Layer 4 of a small transformer language model trained on English Wikipedia (11 layers, counted from 0, width 96).
A neuron adds its activation times its output weights to the MLP's output. To switch it off is to set its activation to zero at one token and run the rest of the model.

Output weights of the MLP neurons that the questions are about. A number n stands for (n - 500) times 0.00064.
n6: 477 447 284 641 594 374 319 528 434 456 518 554 475 640 603 543 397 458 408 437 512 652 675 329 406 500 662 303 568 511 425 525 500 356 707 529 464 570 458 649 494 517 546 514 401 514 586 519 468 600 419 500 353 308 405 598 570 441 470 541 388 515 512 508 467 530 453 469 549 520 626 634 552 405 484 515 533 480 690 641 253 440 452 334 517 537 491 656 560 506 390 567 444 503 527 594
n28: 573 543 442 530 357 440 337 459 473 435 570 413 507 675 609 334 376 497 545 632 506 434 371 500 508 596 483 517 534 465 481 598 458 394 334 438 560 495 533 516 536 592 500 476 578 695 483 612 474 437 554 381 688 368 401 500 645 585 558 479 542 396 466 438 452 487 417 651 528 326 492 636 400 442 308 514 489 680 556 630 649 327 340 553 458 646 553 539 467 579 389 538 538 467 459 625
n32: 525 543 434 587 372 469 679 481 183 466 536 546 618 608 443 640 536 616 529 418 449 447 475 462 356 484 524 554 432 672 543 518 477 476 589 438 483 632 518 365 417 539 549 570 465 609 446 417 420 623 438 748 505 566 529 220 436 609 427 446 559 531 394 564 415 516 485 473 514 423 519 536 545 442 458 414 426 420 532 399 690 412 491 561 414 461 525 384 489 546 629 464 513 414 521 625
n36: 484 477 490 564 286 539 446 579 469 648 470 503 557 350 423 503 578 503 555 571 390 545 487 381 733 526 454 513 453 533 525 552 492 454 387 450 527 373 581 410 654 526 544 413 356 503 430 587 478 510 429 655 487 484 603 410 694 362 475 471 697 500 437 420 577 403 623 420 653 557 407 485 463 370 485 439 607 513 485 459 452 441 559 392 643 570 495 526 609 384 469 572 598 510 602 555
n57: 466 562 483 625 595 516 400 459 591 585 558 421 372 714 455 511 420 686 543 214 563 455 533 373 487 495 436 299 563 313 500 674 494 405 367 489 403 524 482 500 417 386 557 470 480 356 609 568 526 494 462 440 696 448 535 625 389 618 509 461 477 555 550 595 513 458 540 316 431 442 367 497 484 719 640 452 553 514 393 503 575 483 580 514 653 509 500 580 381 473 461 454 477 705 492 561
n80: 386 451 481 612 378 492 253 429 428 429 373 436 388 550 476 666 481 415 521 580 667 595 497 490 613 466 596 486 523 629 516 500 437 532 442 424 470 644 483 420 433 605 616 476 505 427 414 662 432 652 518 379 376 623 661 407 404 547 404 546 423 520 481 413 500 561 542 551 492 465 604 584 566 484 582 372 398 645 338 490 463 407 481 318 513 491 473 513 583 633 470 620 601 575 540 415
n127: 474 462 408 527 654 516 587 456 533 566 495 580 461 374 430 351 494 424 540 290 448 516 377 388 586 542 370 459 585 486 557 535 428 514 472 417 679 481 477 419 652 593 408 489 680 465 622 484 584 598 546 555 445 325 563 598 441 431 601 717 325 334 528 369 640 366 451 486 620 439 444 487 484 315 553 585 575 637 495 492 448 620 430 457 435 627 514 604 562 494 511 641 459 531 623 316
n169: 507 539 369 263 570 396 618 535 562 476 456 488 419 682 562 443 362 426 477 562 413 498 424 556 420 448 472 438 432 366 507 552 488 446 575 466 650 491 542 470 481 505 457 528 474 544 574 487 549 348 463 526 521 542 553 572 525 478 447 489 382 627 568 564 587 625 404 479 345 350 428 378 482 696 507 594 511 612 519 564 533 419 582 664 517 503 469 655 514 602 471 409 474 536 473 532
n248: 635 556 544 233 441 445 455 546 512 500 393 497 568 450 617 547 387 371 522 979 407 550 480 472 760 385 523 572 478 464 621 464 443 574 489 408 515 335 511 514 474 515 604 537 563 635 575 438 481 598 449 383 354 591 635 549 488 464 500 632 506 412 432 555 525 469 431 641 413 416 485 577 389 730 439 273 392 561 540 406 549 451 458 559 325 359 435 529 427 497 424 408 601 570 525 475
n249: 491 633 302 357 553 489 572 474 567 634 449 517 500 419 456 459 616 595 657 452 521 769 509 435 402 610 357 521 497 447 616 364 482 451 405 530 467 403 489 623 523 535 420 503 479 489 464 647 653 468 551 343 506 579 424 530 568 384 445 461 365 679 408 571 666 597 564 642 617 515 523 467 569 447 436 630 302 465 446 532 530 526 300 394 439 462 299 538 538 506 328 592 669 395 426 542
n254: 701 379 692 652 460 497 390 570 546 507 628 570 695 484 354 706 323 408 534 94 397 398 532 448 589 335 437 330 368 706 576 561 606 420 346 561 544 462 516 462 468 464 440 674 362 325 662 687 660 419 413 385 626 518 428 533 545 467 387 560 489 456 723 356 322 585 581 429 422 546 564 402 571 582 622 385 602 312 479 670 708 521 327 536 518 458 460 340 589 486 472 705 539 482 447 312
n257: 590 537 482 250 428 539 384 425 515 430 495 362 510 343 394 381 544 489 469 585 518 454 447 543 553 494 648 386 551 757 454 486 670 666 494 581 506 555 538 454 345 363 408 369 371 380 531 467 439 547 604 503 439 562 491 444 512 497 682 433 637 793 518 460 417 458 503 535 313 600 343 472 652 565 449 563 523 399 678 440 459 503 690 602 634 468 554 648 618 632 473 373 508 530 422 489
n259: 346 595 525 521 560 537 398 627 439 517 448 589 623 617 316 458 615 430 527 485 491 608 631 505 343 464 445 666 516 500 614 430 491 481 539 506 390 593 570 422 466 661 452 472 393 533 381 645 434 710 579 398 525 599 328 394 447 520 387 444 630 480 360 465 449 634 374 408 548 598 486 420 380 615 449 443 449 494 481 440 330 575 517 446 438 549 540 694 660 422 531 550 523 336 576 560
n301: 505 470 344 726 455 577 393 485 515 566 425 546 509 572 584 591 399 548 465 373 500 463 391 475 464 474 558 589 525 482 543 465 396 668 508 661 422 586 555 330 529 518 410 503 587 693 519 582 610 420 422 551 520 489 394 522 413 455 387 397 460 462 684 516 620 515 457 459 536 477 458 534 532 562 663 382 431 406 568 366 604 622 535 408 404 584 387 292 549 508 599 425 407 401 471 563
n319: 465 480 468 482 635 621 386 497 647 376 454 532 500 463 464 410 506 492 548 460 515 564 711 517 405 422 603 497 713 374 430 445 393 397 423 636 338 665 321 553 491 418 563 551 397 621 569 467 544 566 576 517 480 286 475 426 592 503 610 525 696 467 365 406 584 508 548 589 491 321 497 522 423 605 528 471 528 491 632 583 511 266 653 518 724 481 582 407 503 466 398 538 367 383 587 430
n382: 594 484 472 538 560 388 338 228 595 471 296 627 529 626 543 421 466 654 522 561 523 508 405 516 484 339 562 337 511 370 571 604 394 470 409 437 749 536 466 427 627 477 550 495 386 551 346 604 529 405 538 429 679 430 571 558 521 471 429 460 445 389 440 490 643 535 656 550 511 439 483 460 657 475 380 469 578 562 546 616 463 539 515 656 483 473 370 579 634 503 492 531 572 455 450 414

Each question names a token from some text and the token that comes next. It shows the activations a of the neurons there, in the order above. A number n stands for (n - 500) times 0.011.

Then comes g, the gradient of the next token's log-probability with respect to the MLP's output, scaled to length 1. A neuron's effect is roughly proportional to its activation times (output weights . g). A number n stands for (n - 500) times 0.00088.

"in", then " Le"
a: 587 500 666 486 485 498 500 551 498 499 500 488 491 490 491 512
g: 326 386 719 526 475 369 434 432 372 563 688 611 408 676 444 363 225 467 533 414 654 634 388 640 628 565 749 406 483 491 568 571 444 445 694 315 494 716 511 633 491 455 575 413 480 662 594 664 636 509 659 571 584 492 388 495 436 560 590 471 386 561 597 559 652 209 524 614 522 407 324 320 460 449 404 289 457 301 688 420 591 479 383 552 321 529 418 562 423 419 527 383 451 546 476 610
Switching off which neuron hurts the next token most? n32

"g", then "ard"
a: 495 490 489 500 513 510 496 489 494 500 499 730 684 486 495 500
g: 166 391 568 351 486 440 323 536 609 455 575 666 510 554 745 385 482 447 488 504 560 599 678 335 320 558 675 510 420 456 622 540 548 307 410 504 270 568 667 572 525 578 665 472 584 443 377 605 388 511 615 571 566 491 511 354 522 503 244 225 520 531 646 503 511 538 510 339 250 720 569 563 336 503 461 528 509 559 589 573 509 525 425 730 627 326 385 479 539 405 433 591 626 394 591 608
Switching off which neuron hurts the next token most? n259

" ", then "'"
a: 626 494 518 534 505 486 499 516 491 665 500 500 521 609 489 485
g: 600 381 439 542 562 670 362 253 601 354 355 518 709 643 624 515 544 607 530 488 456 434 530 564 294 479 497 467 753 315 627 643 438 501 373 302 561 531 366 424 553 445 582 289 518 482 378 516 507 449 571 502 499 691 395 487 484 429 606 718 345 426 543 526 566 417 489 474 433 459 459 661 485 457 398 592 526 278 761 353 498 665 328 568 499 480 594 653 619 358 563 328 789 631 324 505
Which neuron, switched off, raises the next token's probability most? n382

"red", then " a"
a: 511 493 490 487 647 495 485 487 500 485 500 487 485 498 497 496
g: 461 757 261 526 637 527 661 462 514 598 409 565 428 408 538 557 703 438 183 464 538 441 556 338 361 392 306 545 732 565 486 563 460 575 591 488 596 599 403 546 318 358 588 571 470 537 435 358 519 647 515 330 517 383 462 574 633 309 596 574 525 425 484 453 415 555 491 597 667 628 636 286 667 283 515 511 492 645 565 471 468 530 461 476 632 606 595 516 594 348 398 239 593 301 681 383
Which neuron, switched off, raises the next token's probability most? n57

"n", then "or"
a: 500 487 489 500 499 496 485 500 497 499 503 613 497 489 485 499
g: 612 438 462 448 684 379 471 382 689 598 550 606 596 340 624 400 500 584 520 402 415 317 521 687 635 275 512 323 378 393 625 454 491 641 494 282 506 498 484 637 412 406 472 491 708 598 517 289 502 468 538 549 690 590 427 545 350 428 173 433 579 469 539 610 586 654 345 813 479 469 515 601 447 508 599 443 496 381 454 479 740 528 199 646 513 517 469 486 503 485 632 425 349 478 495 629
Which neuron, switched off, raises the next token's probability most? n257

"or", then "ary"
a: 488 709 489 489 517 490 489 499 486 574 500 518 499 488 499 488
g: 495 531 518 630 530 431 392 580 657 417 498 533 509 540 511 419 361 618 437 639 513 559 594 616 502 370 498 677 474 489 308 425 697 477 549 518 341 240 682 717 455 320 562 298 360 531 693 588 506 528 618 407 554 619 294 561 494 355 336 411 383 386 340 596 566 520 424 664 480 509 409 501 401 355 542 563 663 496 402 662 297 495 431 565 465 547 481 572 773 294 364 446 487 610 487 841
Switching off which neuron hurts the next token most? n28

"ha", then "s"
a: 764 649 500 485 489 486 499 485 498 494 486 498 675 635 497 494
g: 300 613 580 318 591 459 635 769 780 417 561 447 489 271 400 334 439 389 312 427 492 751 441 614 430 575 628 641 382 461 567 422 630 387 422 582 418 393 575 647 449 565 514 369 378 340 540 433 443 638 332 559 651 665 386 405 535 464 464 530 683 361 476 408 731 421 641 333 570 541 557 574 597 522 522 472 580 610 532 548 370 426 626 445 362 557 421 632 768 388 499 409 402 427 519 422
Switching off which neuron hurts the next token most? n259

" the", then " person"
a: 486 489 485 489 487 510 485 499 916 486 644 494 491 488 485 502
g: 509 508 481 511 514 387 657 623 316 387 404 518 461 696 623 349 533 442 522 566 464 194 411 455 720 573 227 472 527 437 586 625 455 587 365 432 554 431 718 559 547 514 410 558 376 635 378 465 494 472 650 711 404 548 362 737 518 496 389 409 518 593 654 433 334 479 484 717 684 622 341 418 421 464 501 471 610 368 456 597 670 400 554 283 496 485 543 436 537 678 429 577 378 622 641 233
Switching off which neuron hurts the next token most? n254

"son", then " Re"
a: 485 492 754 634 678 488 499 499 493 491 500 497 485 485 535 500
g: 476 296 459 590 373 420 604 719 472 571 486 613 582 507 373 434 427 561 490 423 532 428 335 526 380 540 558 591 187 417 576 658 320 631 451 596 750 477 528 659 434 559 383 545 389 617 432 371 527 421 311 754 487 657 686 493 461 539 488 724 610 342 381 435 605 402 514 524 467 466 436 419 421 609 395 519 839 246 692 476 617 519 534 483 584 471 572 343 567 593 415 549 382 497 323 458
Switching off which neuron hurts the next token most? n32

" As", then "ia"
a: 489 487 490 592 493 552 490 487 486 485 488 498 500 559 500 485
g: 539 408 610 488 404 628 281 625 394 345 349 515 577 417 593 515 627 563 446 478 538 482 457 678 730 653 513 560 507 582 500 623 573 503 540 625 601 590 331 313 648 513 556 323 479 651 707 408 474 455 418 426 508 518 373 412 592 336 510 516 513 514 441 550 409 444 762 433 576 490 668 659 421 684 670 591 283 357 603 239 512 590 465 234 483 541 383 287 343 491 660 384 477 376 347 599
Which two neurons, each switched off alone, lower its probability most, in order? n301, n36

" has", then " "
a: 485 500 493 553 492 485 500 513 485 649 500 500 500 682 496 502
g: 563 383 520 404 525 461 611 332 488 377 332 453 636 649 552 533 611 663 633 254 487 380 568 293 510 364 448 517 393 435 613 521 221 575 372 442 449 604 593 530 337 689 569 792 552 361 498 513 792 417 457 363 530 435 658 577 428 430 531 489 475 417 700 530 350 749 320 474 528 491 595 617 429 592 267 376 586 455 611 419 600 507 518 424 389 544 366 479 420 677 559 554 693 461 585 530
Switching off which neuron hurts the next token most? n301

"s", then " were"
a: 542 495 496 487 509 488 685 485 487 493 494 498 494 496 512 498
g: 520 73 438 593 442 368 472 316 792 467 602 578 398 525 526 624 528 486 617 607 398 629 440 717 486 538 555 429 448 526 531 484 539 567 431 442 479 393 231 582 450 655 591 423 514 418 670 487 564 549 602 671 621 530 490 681 453 490 352 257 688 386 533 600 609 508 222 563 457 642 523 464 459 728 273 486 568 377 338 395 555 445 415 556 550 519 381 368 497 515 511 485 372 509 583 638
Which neuron, switched off, raises the next token's probability most? n127

"es", then " on"
a: 487 485 499 489 485 499 486 527 567 490 498 500 486 485 619 492
g: 578 559 646 368 699 564 545 435 399 514 529 492 461 437 555 398 530 428 536 551 385 459 790 498 383 470 473 312 519 516 434 467 504 365 487 917 472 437 342 598 673 360 409 574 420 475 681 462 669 434 598 476 500 320 548 354 397 487 373 475 456 554 467 341 581 650 587 689 183 371 334 634 450 565 467 517 422 503 714 395 527 620 392 722 471 469 351 459 501 367 674 449 524 635 646 574
Switching off which neuron hurts the next token most? n319

"i", then "ence"
a: 569 485 494 497 491 611 500 500 493 500 500 600 547 493 496 500
g: 501 598 408 497 469 750 444 544 449 546 405 544 514 331 501 639 567 616 371 359 571 397 550 379 779 230 489 454 658 587 575 343 448 673 625 446 504 418 547 557 473 631 560 376 548 592 776 610 381 370 561 502 565 563 212 492 386 541 347 519 500 691 345 310 360 488 393 425 550 607 468 470 431 611 619 586 354 351 439 442 427 619 463 585 500 253 567 634 552 577 555 449 447 770 552 324
Switching off which neuron hurts the next token most? n257

"ra", then "sh"
a: 512 488 500 493 489 499 485 566 494 488 624 490 526 485 497 485
g: 457 638 626 468 514 298 480 405 481 565 647 332 581 761 459 498 583 569 595 510 532 618 603 355 450 472 535 613 644 388 693 703 478 294 355 421 352 599 438 637 377 509 431 653 243 316 425 633 616 507 315 610 394 668 571 528 518 588 474 516 422 399 575 490 336 729 639 451 551 353 528 482 583 426 282 378 564 559 438 492 578 646 254 456 468 315 590 465 415 527 692 587 518 300 552 417
Switching off which neuron hurts the next token most? n254

"\n", then "\n"
a: 485 487 485 487 485 497 485 498 974 485 486 489 485 490 488 486
g: 356 369 286 594 607 470 513 589 591 354 398 408 627 362 426 435 517 576 527 419 638 471 702 572 599 475 621 356 392 355 674 392 699 533 604 496 492 455 509 557 526 587 450 486 531 750 412 642 623 388 439 530 649 454 601 615 364 627 649 355 319 461 429 535 752 338 533 468 478 441 375 479 626 606 251 459 417 390 373 583 272 696 448 509 583 312 742 536 530 439 509 364 316 653 587 499
Which neuron, switched off, raises the next token's probability most? n248

" g", then "un"
a: 494 490 492 500 496 545 495 567 485 495 500 485 496 486 500 500
g: 569 522 548 622 486 325 675 583 512 336 559 576 424 563 494 433 507 484 569 507 509 373 288 501 478 545 520 461 758 387 436 428 425 597 632 515 723 665 284 538 553 635 416 669 399 614 569 392 701 434 282 474 354 392 570 492 533 405 641 376 506 607 535 552 526 487 654 306 397 504 614 427 284 513 191 502 385 527 449 503 551 350 746 459 485 551 525 252 352 369 570 549 744 515 669 587
Which neuron, switched off, raises the next token's probability most? n80

"n", then "-"
a: 500 494 487 496 496 487 654 500 500 500 505 485 500 493 497 499
g: 667 369 640 606 453 541 652 666 419 465 295 577 447 270 679 491 509 446 369 475 548 321 594 517 532 631 634 570 491 373 482 554 500 600 576 383 660 728 350 590 527 418 513 537 774 693 593 373 432 549 542 497 539 546 469 555 538 541 469 632 217 557 483 488 642 483 326 285 377 443 556 442 619 374 305 537 280 361 548 493 279 515 545 412 471 414 292 443 505 554 669 350 675 647 445 558
Switching off which neuron hurts the next token most? n127

" Ben", then "g"
a: 493 497 554 489 485 520 485 485 499 512 500 485 494 518 499 500
g: 526 575 462 477 637 665 528 648 371 296 415 499 528 463 528 488 649 691 618 494 415 504 448 555 360 303 549 737 631 298 520 403 514 477 525 603 722 708 626 420 582 452 241 498 419 355 452 460 385 394 358 846 436 678 495 385 607 300 292 424 584 575 464 416 542 530 561 456 599 395 332 595 547 432 531 350 481 366 484 730 583 546 659 465 512 436 588 343 422 672 547 510 460 346 465 542
Switching off which neuron hurts the next token most? n32

"e", then ":"
a: 622 506 486 495 487 500 500 640 521 615 499 494 492 500 487 489
g: 406 482 464 578 620 781 681 394 703 456 592 515 603 592 430 563 509 611 324 505 616 305 462 591 476 705 441 426 737 486 713 404 500 457 374 479 446 575 290 454 485 617 439 519 297 377 692 527 438 489 486 360 545 569 539 296 473 556 370 440 441 254 651 586 569 332 731 467 355 464 607 477 392 382 461 615 335 415 563 662 483 565 465 472 471 529 484 607 443 691 520 242 677 371 407 554
Switching off which neuron hurts the next token most? n249

"ring", then " Ru"
a: 496 492 488 535 630 485 485 689 485 485 500 486 531 512 517 498
g: 595 614 374 417 637 296 375 375 532 545 685 395 547 428 460 437 419 610 405 545 583 470 385 359 503 226 502 461 562 587 333 516 769 567 644 376 594 545 520 517 439 434 492 262 597 545 377 680 576 437 429 306 375 457 646 594 564 497 757 470 514 735 694 424 454 521 480 668 525 565 586 412 491 301 658 449 495 780 347 513 354 511 613 429 448 763 500 442 516 506 440 483 513 467 474 282
Which neuron, switched off, raises the next token's probability most? n259

".", then " Indian"
a: 813 500 496 487 524 485 499 486 494 507 500 492 585 485 496 491
g: 319 281 541 734 443 597 430 736 321 432 208 328 579 677 794 524 472 610 297 466 569 580 465 531 596 354 754 345 567 595 466 418 552 447 565 423 488 544 403 415 603 608 527 629 417 643 549 592 609 432 385 416 377 634 327 414 453 557 425 483 334 526 339 323 572 469 552 396 534 566 584 438 738 416 367 482 426 499 398 533 568 583 656 511 475 525 487 487 556 377 442 684 715 462 552 481
Switching off which neuron hurts the next token most? n6

"s", then " the"
a: 498 540 493 485 717 485 595 486 538 488 485 492 540 500 493 485
g: 481 793 588 609 586 618 520 680 491 618 425 331 498 253 599 541 442 647 282 525 339 702 588 516 512 407 412 644 490 478 389 580 327 482 487 477 487 596 592 460 285 511 487 458 590 833 332 408 633 492 602 549 426 585 340 389 473 454 694 477 279 432 518 459 537 505 534 396 510 609 675 382 594 466 445 419 474 594 619 408 340 483 569 577 673 282 587 575 340 314 482 596 586 408 519 300
Which neuron, switched off, raises the next token's probability most? n57

"ad", then " H"
a: 500 485 485 602 498 497 536 497 542 505 488 487 493 514 530 667
g: 314 536 388 579 414 416 338 396 542 663 480 384 567 790 480 671 685 564 359 382 649 336 588 525 467 584 383 446 503 538 504 760 350 420 397 518 457 646 319 761 431 398 306 450 395 535 448 557 470 601 559 553 659 521 414 441 485 485 574 294 468 447 510 647 711 300 619 413 439 462 357 461 488 525 488 332 609 769 571 745 513 469 507 523 391 448 569 519 481 508 667 399 696 347 448 481
Switching off which neuron hurts the next token most? n382

"s", then " being"
a: 486 492 498 485 493 499 485 512 493 510 489 485 537 490 492 577
g: 471 439 228 524 532 536 328 547 421 630 576 472 355 567 663 507 326 589 395 442 685 514 299 587 422 466 564 651 519 493 508 667 518 571 576 696 406 427 419 648 743 539 562 424 463 613 640 326 645 570 556 647 667 534 336 503 623 625 721 284 533 393 497 316 703 607 617 571 551 549 364 338 526 475 354 334 545 294 526 473 459 417 417 585 370 334 669 454 360 378 385 621 431 407 468 473
Switching off which neuron hurts the next token most? n382

" w", then "ide"
a: 485 497 499 486 498 547 488 489 485 510 500 485 500 490 500 490
g: 568 746 369 447 369 574 488 536 405 333 568 699 424 347 562 585 662 478 224 544 534 388 600 627 545 484 607 483 629 322 656 587 548 620 522 647 339 324 573 471 433 546 642 543 635 602 652 416 746 311 476 459 627 454 402 410 641 464 212 258 573 507 428 628 468 299 508 470 456 583 554 510 649 569 475 444 606 275 448 358 483 462 450 529 450 699 411 515 431 502 552 293 415 598 609 428
Which neuron, switched off, raises the next token's probability most? n80

"posed", then " at"
a: 488 485 489 486 485 488 495 488 500 485 498 496 487 489 500 494
g: 641 581 559 638 619 631 503 501 447 566 468 586 707 597 475 262 535 389 452 483 655 357 647 384 519 555 505 486 478 477 461 440 330 419 480 402 523 446 478 446 631 315 531 567 484 334 427 358 578 522 461 756 591 376 327 184 480 561 343 571 314 487 512 818 577 449 879 562 591 495 425 629 287 653 605 447 518 351 474 681 514 543 471 515 581 466 530 590 538 374 390 399 465 558 469 320
Which neuron, switched off, raises the next token's probability most? n57

"ri", then "ed"
a: 500 486 485 497 498 485 490 500 486 499 521 496 489 500 498 500
g: 640 587 542 561 520 458 680 648 410 587 418 306 379 335 377 329 404 459 452 476 408 637 305 659 616 540 445 574 488 541 456 562 499 366 520 485 437 476 588 235 407 378 269 591 562 504 621 581 401 274 725 614 680 376 468 357 435 487 589 678 326 426 433 353 477 503 498 819 412 544 572 447 490 702 414 587 577 558 460 611 672 536 484 448 621 263 519 673 535 625 560 672 520 476 410 373
Switching off which neuron hurts the next token most? n254

" /", then " In"
a: 495 495 485 491 488 485 485 599 490 490 492 499 489 499 493 500
g: 348 252 660 649 658 389 518 668 570 576 679 663 439 475 385 626 565 608 507 455 696 528 489 486 194 338 520 603 423 543 561 366 474 658 490 571 490 404 548 459 560 345 281 434 553 632 378 593 357 465 367 612 261 601 582 387 745 452 657 659 449 320 383 562 673 470 645 364 383 505 284 509 316 520 538 346 578 435 357 594 519 570 414 470 611 549 518 614 463 514 556 607 498 447 414 554
Which neuron, switched off, raises the next token's probability most? n169

" Cha", then "u"
a: 504 485 500 485 487 486 485 487 500 681 486 500 485 663 494 494
g: 525 571 318 623 311 611 589 182 548 486 459 387 566 570 656 484 515 457 580 555 676 470 289 413 616 321 403 494 412 429 675 459 369 543 531 463 678 711 655 517 634 392 664 577 597 468 578 470 280 437 544 414 283 626 712 542 417 540 485 623 368 497 419 413 496 682 529 410 573 355 511 432 374 516 524 558 568 456 560 692 299 638 381 254 427 503 486 588 552 304 708 450 456 414 604 605
Switching off which neuron hurts the next token most? n301

" the", then " gene"
a: 487 489 488 486 485 524 485 488 918 485 695 495 507 505 485 505
g: 415 539 512 292 555 471 608 664 550 420 447 440 369 709 551 447 673 342 400 488 511 329 522 612 753 483 437 306 426 457 739 636 547 415 462 549 469 357 665 426 604 508 428 443 611 409 701 592 383 474 637 766 561 314 342 769 469 494 474 465 451 552 453 532 380 312 387 657 582 613 451 354 426 477 387 589 552 419 465 649 660 507 561 501 352 562 490 431 552 476 201 314 521 558 506 679
Switching off which neuron hurts the next token most? n248

" was", then " con"
a: 571 500 485 585 489 500 494 504 486 639 495 497 491 546 496 518
g: 499 554 372 568 375 461 507 479 531 624 629 675 528 377 517 408 629 572 548 440 464 353 337 229 448 631 866 577 504 573 370 297 529 349 475 473 599 522 686 407 661 223 261 584 365 386 353 680 570 409 544 530 422 391 471 580 480 649 434 675 504 515 364 288 629 411 547 566 595 550 427 552 467 624 690 578 488 400 613 583 644 546 413 444 683 558 480 384 481 352 413 596 573 576 358 456
Switching off which neuron hurts the next token most? n249

"ta", then "x"
a: 490 486 496 487 498 518 490 677 487 499 540 490 500 590 500 495
g: 634 365 567 424 495 577 472 601 631 524 325 505 527 314 470 589 561 448 403 421 413 335 560 461 464 673 630 542 543 361 526 506 450 333 608 449 592 628 547 367 529 535 714 532 529 576 278 545 382 516 491 591 225 591 605 395 604 691 640 365 374 599 323 350 596 643 350 386 363 665 380 421 480 433 419 582 406 440 621 855 567 494 611 578 505 334 440 482 459 521 237 471 579 478 647 732
Switching off which neuron hurts the next token most? n169

" 19", then "42"
a: 485 500 488 485 594 485 486 491 486 544 500 496 494 499 500 488
g: 669 553 684 491 626 601 380 278 371 491 583 671 267 585 503 443 471 445 467 651 546 473 916 493 514 443 576 491 634 500 304 435 543 343 574 607 436 540 374 443 424 346 470 467 581 410 598 469 512 608 518 348 586 558 491 492 650 486 469 483 421 425 603 453 231 420 660 508 269 444 649 713 454 548 349 543 799 381 394 631 390 540 431 379 580 459 431 447 277 575 555 451 514 611 469 614
Switching off which neuron hurts the next token most? n57

"mi", then "ga"
a: 499 635 500 500 500 506 749 500 500 498 500 498 500 495 500 500
g: 234 541 447 481 343 629 593 499 561 604 538 616 426 290 532 501 604 625 667 529 205 392 390 431 547 445 451 377 570 481 626 525 655 400 489 504 645 437 559 747 592 505 371 366 486 678 503 384 582 336 498 532 172 506 372 486 532 533 491 296 594 508 585 691 510 537 519 406 629 288 646 645 502 674 353 507 539 752 470 442 546 502 472 364 469 551 416 457 416 684 604 530 283 547 630 376
Switching off which neuron hurts the next token most? n127

"tin", then "y"
a: 491 848 528 576 485 499 492 493 486 503 500 546 499 488 524 500
g: 502 345 624 665 280 589 448 508 523 588 515 483 477 545 577 281 473 354 542 354 728 559 515 657 645 447 402 285 592 401 431 588 540 459 718 549 620 558 340 421 514 466 481 403 515 584 370 541 544 542 368 396 534 464 657 506 443 387 274 597 502 399 477 321 337 562 547 248 462 379 390 479 240 566 347 549 656 745 807 486 516 527 512 531 513 541 474 464 622 612 536 756 467 457 567 692
Switching off which neuron hurts the next token most? n28

" Re", then "se"
a: 497 499 493 488 549 497 493 627 485 723 500 500 488 549 498 498
g: 357 418 471 397 671 456 616 598 598 492 448 500 352 517 556 399 584 337 496 438 303 781 441 643 565 655 652 391 429 552 680 512 688 774 458 503 484 462 281 582 502 515 413 400 295 498 542 411 421 698 261 755 415 516 584 616 543 374 576 408 535 522 382 414 410 464 519 689 286 557 452 374 390 484 417 437 614 468 405 425 636 326 562 609 663 581 466 470 522 447 624 684 421 442 348 673
Switching off which neuron hurts the next token most? n169

"form", then " run"
a: 570 489 495 500 499 499 499 717 485 557 500 500 498 491 673 493
g: 611 305 580 526 252 404 504 559 416 502 256 501 457 507 436 506 500 427 398 409 568 494 241 539 416 574 394 650 291 579 517 605 412 528 659 586 507 609 473 523 575 632 560 617 385 201 651 416 538 582 449 634 379 623 439 473 501 665 740 708 551 422 598 327 629 542 627 511 516 506 486 430 416 547 497 418 568 388 403 548 557 403 473 337 693 482 213 332 521 698 532 359 580 547 595 755
Which neuron, switched off, raises the next token's probability most? n319

" D", then "ent"
a: 491 500 487 485 500 489 500 698 496 574 500 497 517 550 496 500
g: 537 659 387 358 458 467 607 574 489 506 396 421 528 678 654 441 516 669 388 530 464 661 606 600 494 201 481 426 377 671 623 424 540 610 532 351 372 293 537 361 479 661 600 399 509 547 528 447 394 706 490 477 555 679 266 489 441 223 476 485 665 378 413 462 289 474 588 371 389 675 464 603 438 489 711 721 398 541 406 367 423 478 713 602 380 664 448 494 553 485 492 423 418 557 572 714
Switching off which neuron hurts the next token most? n169

"ca", then " No"
a: 485 494 501 509 576 491 509 500 493 489 506 498 533 499 500 500
g: 416 229 514 520 383 543 294 471 529 667 270 493 479 463 450 495 570 575 511 336 509 378 384 399 466 285 601 461 420 671 648 417 628 669 464 597 565 315 672 528 647 500 468 466 710 891 550 551 589 588 496 548 504 597 491 541 556 766 527 636 613 520 585 508 500 304 565 329 386 361 336 473 472 565 416 521 684 266 439 456 579 580 444 465 539 453 518 550 375 589 494 486 429 635 366 289
Which neuron, switched off, raises the next token's probability most? n259